Layer 6 of a small transformer language model trained on English Wikipedia (13 layers, counted from 0, width 96). Numbers have three digits each and are written without spaces.
Take only the direct path to the model's output, skipping the later layers: a vector added to the residual stream pushes a token's score in proportion to its dot product with that token's output vector.

Output vectors of the tokens that the questions are about. A number n stands for (n - 500) times 0.0059.
"posed": 420422505563532486477506482536558552476476378391511450510403463495604466413588527544409508399393438410397579449445466566537626620476485468428493554506562473441526443489518372588501480523456604509443512400493487431448544558445463425496474441486417492584437549363483456574503457533509548525
"at": 457449418528377457483555443440479486498556502560484439469479455499516493559450490553417481449475432491542537434467500422554629506467429486509481522538386535392540531415506546419474524493480493492508579520499560548525462420483456468508502520538478521517525515440479473496437520465481521605
"se": 435469447614476500468463590472481526492569507444577378408460482523489472613448531520541539549404463486480525513483377481454577469554391509459493564519489455423485562466587442483437476462539598391521402402521522531526462519529558564520479562631465526598537538452519536448485468548499618453
"ll": 510551469554520378495546530449562517494558496602569412457396436556543483490491498456480594573450388554388460413483519533449555595560464391396550457505517554387489583367553432524448508603515500506454512354506545368520469396549580428567501388650565615554466485474538526500503567567447509544
"th": 500443573532471492522553520593434488506608491463421539504446492631517511419406435500519513506435556556496446500559475543678633516558490475502633572561428359542456413447527440478541467518484520502574493368512500501562396462528534460557415523497490480468570556503557487482564556538481492509
"B": 440379749765273124387590497682376687059657353373475167540328681624905432394389246622284550272335328393276456515358334521592764645391253504164683467598496338053351581142835028603567488525319607578397569367370773566387352341681664395432406281914371602560280732382649646558540519659523651647
" Re": 485481557442472506489567468486493551436508503422505455507472484455500488501528508493469483495504482488439536496495465514533506539434492479494443477482540514474493492503545448487476487522493523570509564455508548492435492459539502536476533508491557492539501492503533561521593492545522482520
"on": 414506467567534425472513500603497567482548509442501508429380410558521388511497457549420421463557468550452491522437447537508632559442496516444518527578491555528492455523591536517581540541457429421504562516522558590479485517516534448376444512660537533475480500543469498474485511442580480516
"T": 508501502488546468482545541535486479424514500445570398512476544510584495459414369540490519494447489482485570496452490440529527509467424452399470520477573483465476479524475533508436530553534479534478492464481597520523515453474481462431477517529551529457486568506578462432502504537452438484
"vel": 493406524615511518488611447500483500500494572513604407446371599537569441486303447472441523472541538522447421495425492552531583593623399450372504536555543564441410406370573381511594330533536532521450482508498514505480486453465580518515476532523512433570479511430607592474512517515519525506
"ough": 357502655493447409483538541506420515493525498484407472611468509477607565558455484569530574278591552511337484546383496385521608576502414475453504604488481555437500514409532496452435451482403522412425546491506556398428330385552549528522407454540457571511479498512475513562465456514542575532
"ti": 438421585585450512544538502458476483505567505499521495560458586501520485499459489466508466515351459439502494522501512500621540428482498497402487537589394455479519484410546438538612475500551506534511537335441546518503534482487542557502537450615533461460538579412470535544469445489484485529
"fe": 481413550552542439448559524521483523550562515464521497482429585591567574533443514621465506479510462442500508455511508439564516480431518541401591590449571485497477593480524335494539390508482563557448367417448504433533463511469533451551528533572430466623538446436510576561518507481500555500
" first": 498460505500425408529526554445511513451515426457507393536454523490520486532465522573482591461463499530458499482512478457537513542486487468537496444535464494416472496443560480578461466541431529501499452398497486558474465478551553520522495521540501553480432468466507552498503491565514485517
"ial": 560459551544444448453549564488437434427659385453601500496533570359540439560473461399473459347531478439373643466447456540627606484579403462436560482444507507365525506435582442365667485628463467498591470580463546608427409492520520444462546438618508463472523511351552536529424498500584627616
"ard": 541601538550482413565626414592511557521494542550439399445504388534531432533542420468404400404471473491348454500306461379515590582517448493394579485503498482542521486356587461467405482592430436547429484522549572468504549555542542497522470475554439548499510448507544484470562480519562527570
"day": 432510613439523463440571480505498558389609547502500481401543536439521438516535404502344635503521399504528583529436498409447569578593437455455534610603476322515527433516605440453625498621472449526518463453453461552410464490555640392526552466662520498530456615524611651502477565724458566460
"in": 427526569555470530539545483562584497502511468520518459486548519446512383545418471552468517507546420408483504505527493487476542513518473548428511465600452557452492444384546551484494490426478532484504582494484519554487475553545438539506505454596515450600546631541446495541486438529484538499
"ning": 343465618482406457440512494475523512474513468460444418497417487590542528535402514490323543440488476565568524485431406529544600551477328495380529532498539513493427542506366445432519463503421585412452584436418611625578496414464539444510461429578471470463418401567555437598469466567615657552
"D": 542518525509514510529497558603467474425555556540559454476515509502586415411455376557514562492471393465466534555461412484484519529494458442465522445517497536420488453473532509498433532480445488578489504470505537467561468460478493448460527508502515490576512527453518551433512480505460481486
"ã": 436550509630435477473517395577485547491518512539526481516538536455554461516411457553373472386493390552410433491454376524507600542500447497412443430616500411443483502428645437565491509478506565550417556524511590594546352521487484532370487414586515615497463531421553600489516462465531425583
"way": 420404650431458460486547508539445545509576476401473484500388587555521505335554395588490522441491477559569357450481453480541618546533451505469517539452627452484498429454573414542544441593511466532460592530442460478475519490553547389529531538595396518497479506504553533560547439550506474482
"ꦾ": 445386739766282131385578500679378688067659351375479173536331674625897433396396251616288553271338331403280461519364337528581754647398263504159680467597493346054363576149829036598566492521327605581403563369377768572393359336678657397438412280907369604562289737384646648557543515652522644649
"ce": 388509565590590508479454499486561495503566512465518471451425454569516500456477364514471503482443487424567483486535444436500572608486446561515488579612604448506401482399458349579485561427589539576509519466536490545516450460513598552538486528625489486495581559513527546556444534505489466510
"\n": 587490595535428458462517477433558435424520543456427450505490468525513503510536511488496535506533449499577562468561380579439506457500529524428507495481553517497534514505532434533419430621506470611452511531498454472529462523602571537370408523464461430502487545503534468408504545422562527516
"ィ": 408512559563410479485550447495523573454520468451506385507493473473649535473455372523395470430463416484406489476503425496472566521500484463447592534562543452392443461445689403449531453449380544530516517462422583570492426452544505527502531411628515543544422554516544555451563500627486578587
"mar": 455420549515471389428570463476433482519585462498528506570458556521553437491484370535414528496551451471564483574409541423472609555498508416429460478505509433458546562491594363578465584474441479552503548530561467501509452537444600476435441535522484477552489500464606540529557464442573572530
" term": 523434539531447416436570442509450521468520474477536404479478530496529491476543540554524487422490514476443494583524458507508520543481471464487507487499536467430463550400547469492478442523467509496468501428411503556423504561538541509462502506568430518529402499473577552576563516542540490520
"od": 464407379470520384472547463532588512480496549430491500475473530555536381520521461482468503390528385543500496463414464524481592556495459471471574489503490476515465496421589509529483535565408512488600510456537543478432466407469579509480515508575463598478412446414536464441447558517626619632
" release": 455537564581475395470490505564430589270544500444595398403407524542528410429446448578484476403473508474541515462503399482588547536473471495478546461483501545387481466452495473417506599573403515538423446434495500537487538513583566449412490467555521486462461481359567548547500600533473456527

Each question shows what one neuron of this layer's MLP adds at an activation of 1. A number n stands for (n - 500) times 0.0021.

n112: 406428503676448547491277403385658519603453506387524600583454564554436491487539522460719437461466549478474680500512676409679461376450684380441452453815537443419523609546619587564738448436588546449715583323478500456419521497573685410533456327632364491455643519446408527645602516518331601664
Pushed up most: "ti"

n201: 556495500511497465667374710573469449725383441519427413621479566531488519635475489479531353702519694543500462563525487555508587516574410332469444503503578443397681490620617558355576527462450505492543423602337718435560477621457424456427433329544433529663438390353634521487417543487432432547
Which of these tokens does it push down most? "ce"

n152: 322503384712399445488395535605444582465668431491570451506666526630592396537408474325597473622555475550461512432544437429391454452616421471589588556475721604438489467540580437423475753558725509398544467494605569600500374542593539432387575594813533595362460414383536497543425477431456343285
Which of these tokens does it push down most? "posed"

n122: 735386491615444551462580678680607615609404544336292580406394581445514594419517551484477439590481510564507552435425399622889510491611576509497596503536528445436556467351588614335547654530673548444424221481526575551551303357401380371521645449551597500531487643582390283582560522581532480553
Which of these tokens does it push down most? "mar"

n10: 237410548446503409465560414518546552494653522617540227522437500481405500483608400443477536352656534594600516547445464637661517695664363459547369350676612593319571558462430535472679652355311506321610540487510675429646562553533622696537488497376537541609608557301586596637532516694308639377
Which of these tokens does it push down most? "\n"

n23: 469569414599443454460486476441586341665407580590387635574664587583619351555530511469590643608401588583485453517682578389402554539677530466397724547627348583422466519469542575469627531616597382456506508377462497442729560645387598578628262423593527574411533575417450542574426569403454557613
Which of these tokens does it push down most? " Re"

n265: 649566562327510635673560533479597398661622603510503463643538590349578483469261487654503530534310638415517596547620442460347551459361473651298686569604591604520563726372494776621476368619521503456529590363370286569595366482408589585437308451566624529604462551463428525603574604730553524581
Which of these tokens does it push down most? " release"

n348: 368609592557449292486506529293550543564585466582478419555480424525462529436497560684578535530659470410437474528587530596539569565443470460467473310486523715436450653571577469384430605568776509551540417435408509431442503459668533246528599367415759432600397560589519597388646428410389394455
Which of these tokens does it push down most? "od"

n11: 378717561384298518590434635360512432532481573367426513414469380512584461261524314478647438554487588384523536506606596526553376372452690541635430610518471422535553360548607344412470465494664564619346491474405553883526384496425570686358408448406313471645393433652598673500484532572558685580
Pushed up most: "ィ"

n302: 459438599540669481564364511598466594644509584476531744419600640396414494432555561678412409482497475576342497506539679589643604480216479607485612532445796506529468508692457443631515506459516483356594559506515554424585444516555395610480514400494444543402314561446620593494474360500538598280
Which of these tokens does it push down most? "at"

n287: 659485603554587403567583475457418448616586464623494652483530491594527710361484470596449466614560535488393207497468441401402589586322456437398345346569497591531464431739635490586446353434520464591518459410724372476433459597411822432550564340571581380500513465444404553461473391589617612280
Pushed up most: "mar"

n286: 634639520654362304476440377519536414617465503341576386444356443612433549668557538490568531550729598569657549473497500580674407507629603500360254465619527437610679363460702352570550541645533586472624464643325549490400307553423189288480630327500392422523418392482464361317500336523759453521
Which of these tokens does it push down most? "ce"

n378: 588508638406355481434497521635439369622424677559645440406523526433472535546379523537365398591648466430473532564568425608418521523445431429540750608407440550561492434555423569585394449419745396700628395373512503517622497471571598352363605382468464706425606458521486472560437329320334634443
Pushed up most: "D"

n61: 420284414611579556543682555489494510520487638473401514532477392259860558603336497477372605702454482610434402542623571632536552481462524477525549581575450629463521579461425500640531526472475460806497513439381394567527417742425405439635551711577468635484761643576650291612361510513688542210
Which of these tokens does it push down most? " release"

n185: 677479256521370445445470385584544485673329724556388676670560614544369591510326573446459407503382623457455469479506420553500494446572497385497407525555488613340469692389482876458638594448583356497552521456578576322525488389344456654453573451416588369624404526601459391585482543390485403500
Pushed up most: "at"

n367: 436459493356623571382369452386406566612404474457465452413378516383536690437517533651394550486539524566524490414475473527551360260509629672411554579333458402539605481479465145542462523229589461628441534473487527700698378435377528332636516605328406413591634431547500686503318467488477868446
Pushed up most: "fe"

n132: 471567428497568673559404494525639576427670461540380699462774452535568533566545549419548550431646764556667483357621454303416476481553695507514391490519487401289470606448497436529372481349596474710338315567614598609500425319460637634608372719410327520399665500595453389582539678571517745544
Pushed up most: "ce"

n120: 424577579500445402531505451439382495454583550520374591618668619309550360400492548538628483606529513619543588425436561561606535436420528502439261529489584577432484461490536411639566614507403522547420449522572314471478509476559502486521530344537426505521414490423359456457502343454605543385
Which of these tokens does it push down most? "th"

n143: 416478347377570524458635565493444487565591497432667382319541301351430392517416513446580630396354497523430709550421428604406517456509537738476517640461612696571518317640532538601574399503465449629458509119395563358422466405461682456416222510575503624401389594613423382423529439476588409370
Which of these tokens does it push down most? "mar"

n173: 550516521468270480519461512173593586532587421581366548449463521495482484700458548624461625478455460562662475497480373473552368516535664484768422326598540438643522480326389477390508452530558465428540526382412382487476500361530543547523589549581613521461525357362518500558591500442330438486
Pushed up most: " first"

n263: 419333457637445613593428503618369559643444393484306474547576530464716579592344466643374434519387422475461453623520561343464510578608477509591716572413472542571622321447719540370425454448500367388621512585471484646541255646616453740670373606650630362610529584468553428564586488483441471506
Which of these tokens does it push down most? "ll"

n297: 558428633542455460613290562469622383528421493521337651476358462473701514541441644493533436622514336656551536685520424475811651490480452182396364411490482462521448557361305335431426389298546394504465298406359493504504753516483513561565386364443487336588493603482703408157714578450721437540
Which of these tokens does it push down most? "day"

n308: 454554386516284580686490572404481543355477322381487264375471320566543560385616350404605540544642541585524480323627457613343503478423609561483629560306480462448428413684568496401304719641560304594428344336647584611391541745675568608371522461431609400519473452480412519487373703571490476436
Pushed up most: " release"

n62: 383455592548536442519530421251369398441310680378479371641518621595513484356490522542240303619448588639478346521509670688434348449570481430461426637416623613497446564585573410533630327416433534385488494664484532652516447418378442494589603507556588387779516448481630426512672346506472510503
Pushed up most: "vel"

n99: 389273493474376506464468488583338490513604516684503434314468591497467507511483731487445604586379668470569382349431367694458573693559314575455706751428487586513506425556490529571465572519539662565543472355480531483610282464326472462487708642299434556306434244572547535631447500270694444531
Which of these tokens does it push down most? "in"

n284: 400314525748665491617666459383704487398410575401512619542354382488528474342371516509480468365369406566572574387491500522608513648634589559507497574429421564383515389453540627617600634512733503588592434393371373605446322302470596436561521524558636581512844487523442448591381551405382271569
Which two tokens does it push up most, strongest first? "ce", "ti"

n41: 510364503280406725491530331353518633590544494739367583567491630506513634667426420600420428429503390500465481333422617335482632365648724518445522652509494699463466550458467577590542588442440558652571482462447468645497485578419384524610447553690770430450606629446612470625415586514450506545
Pushed up most: "at"

n311: 598376596629657464317460633541643427315496562626443435480554446490458426507529417439442605320599456576647447651608513682632677341418665729365525353422645323587554408581435601426663435695500348454479325405334369337598427439702435383553270504598526490210370384439434330606589531428626606457
Pushed up most: "\n"

n13: 691430539725458480669488417457657360597338527417497374333450375398586482516595473473531396654429551470456466573466390359476560541660610634544343271437443474370531500551467680364303411562602660534397535398512528385451512510565580526771468519451402533500472427597335416620665542577619440619
Pushed up most: "ard"

n50: 467520512385482452587433442490497672575442328376491566406547688532382668599585467526366664516618405440447594610355620473547541526557388384591410473607399555329426361452373360570500533607513707398707360451488568533672572398458503393569720477661634450500447434367563595551521536723388547413
Which of these tokens does it push down most? "\n"

n270: 335613551528455669583444492484533373587381571419503476279480621412647337448512591551583526458410391537634421597495599454534410478551470641563708567613363611511416312345601497500521466503540420535494702658354685592414385566556457414566541451500563517577467644411352384438537549516428644657
Pushed up most: "in"

n303: 503329371568652651516294503538536494672363516577570520410509435339731420389742563429474510411559520478539481289473482663491437482297339409616661612438711451357561428618578473451493447423435393669491431519503481421357578427637318469579461442637491550515417612490464421440600402783682556428
Pushed up most: "posed"

n339: 629629709434392511515414589606368479408478518537462529346503407506377571665739536509510469576386593628370395532607585673595443550638614443519456537523324403295472445205521447399733416368510381513454506447431522616620360590566512476521581418346480479424663529481424342624688500400359535566
Which of these tokens does it push down most? "od"

n209: 445531450553500504528505572470491415529516585573507592488543564478537417538482581424492466470583529442517439495427558450454500475478558419527503522538518524456495503468441553426554452519469446448500468622478499538541442500489513462546570544510521523555547531494486535484477474471523460538
Pushed up most: "ial"

n177: 531478451401599565707282542462638520535535435509566512530573542245522480463627423297587555557693512460551593500380527599441506461644545406391533529514417275529500525479361397511443409486534580544411547418532639324465615706500405481417486404558651506381304602568640644568643422554483430411
Which of these tokens does it push down most? "at"

n362: 580421529560480472479509505605514420494568561547452558581745578596679321378396658385415399479592534732427363389680434449552494709603491529682360346594614557624481645416633627425358361547682579394450525557500602512417531316459461384455586472592668413469494555509494463445459597528456657491
Which of these tokens does it push down most? "posed"

n342: 449542622490572497693500512312481664480372438406436573500595438593623466426622404487541308441539500510414446436566494544529448549475507566409275349475500490600726532553618316328263605622543566692570602422412524457333554222347327580433481550352712589625524177545570417381797590569500381483
Pushed up most: " Re"

n64: 453429739530507462614689690664664392294459401615397577427710431584401463593535480329458510427543578430423500545516419463477538647601851589359590602380623442493448592682609587526370497274569443555587369585545448463530781242459528597571739500500388520516472665590612419450560580525625560452
Which two tokens does it push up most, strongest first? "ard", "day"

n195: 418566393433366362654423425418338450172692726435479541394609447262488616527436500704396337455553341586366482462656333659643593455466686500500433590524589369514421357705708550339395296369426389533575459555741478378345476606315524389434667485605493557531627466563462273496532700375435455367
Which of these tokens does it push down most? "ning"

n73: 529506533524488639401485528438694521518512607451570308262438524546457561603541506672544543506432249464519619608417584588403566268594419390411585625472617622521494503612482627644509494449821527338382632562636543343579417407616511582741509649485592560457380588565434433611548461486424440534
Which two tokens does it push up most, strongest first? "se", "ll"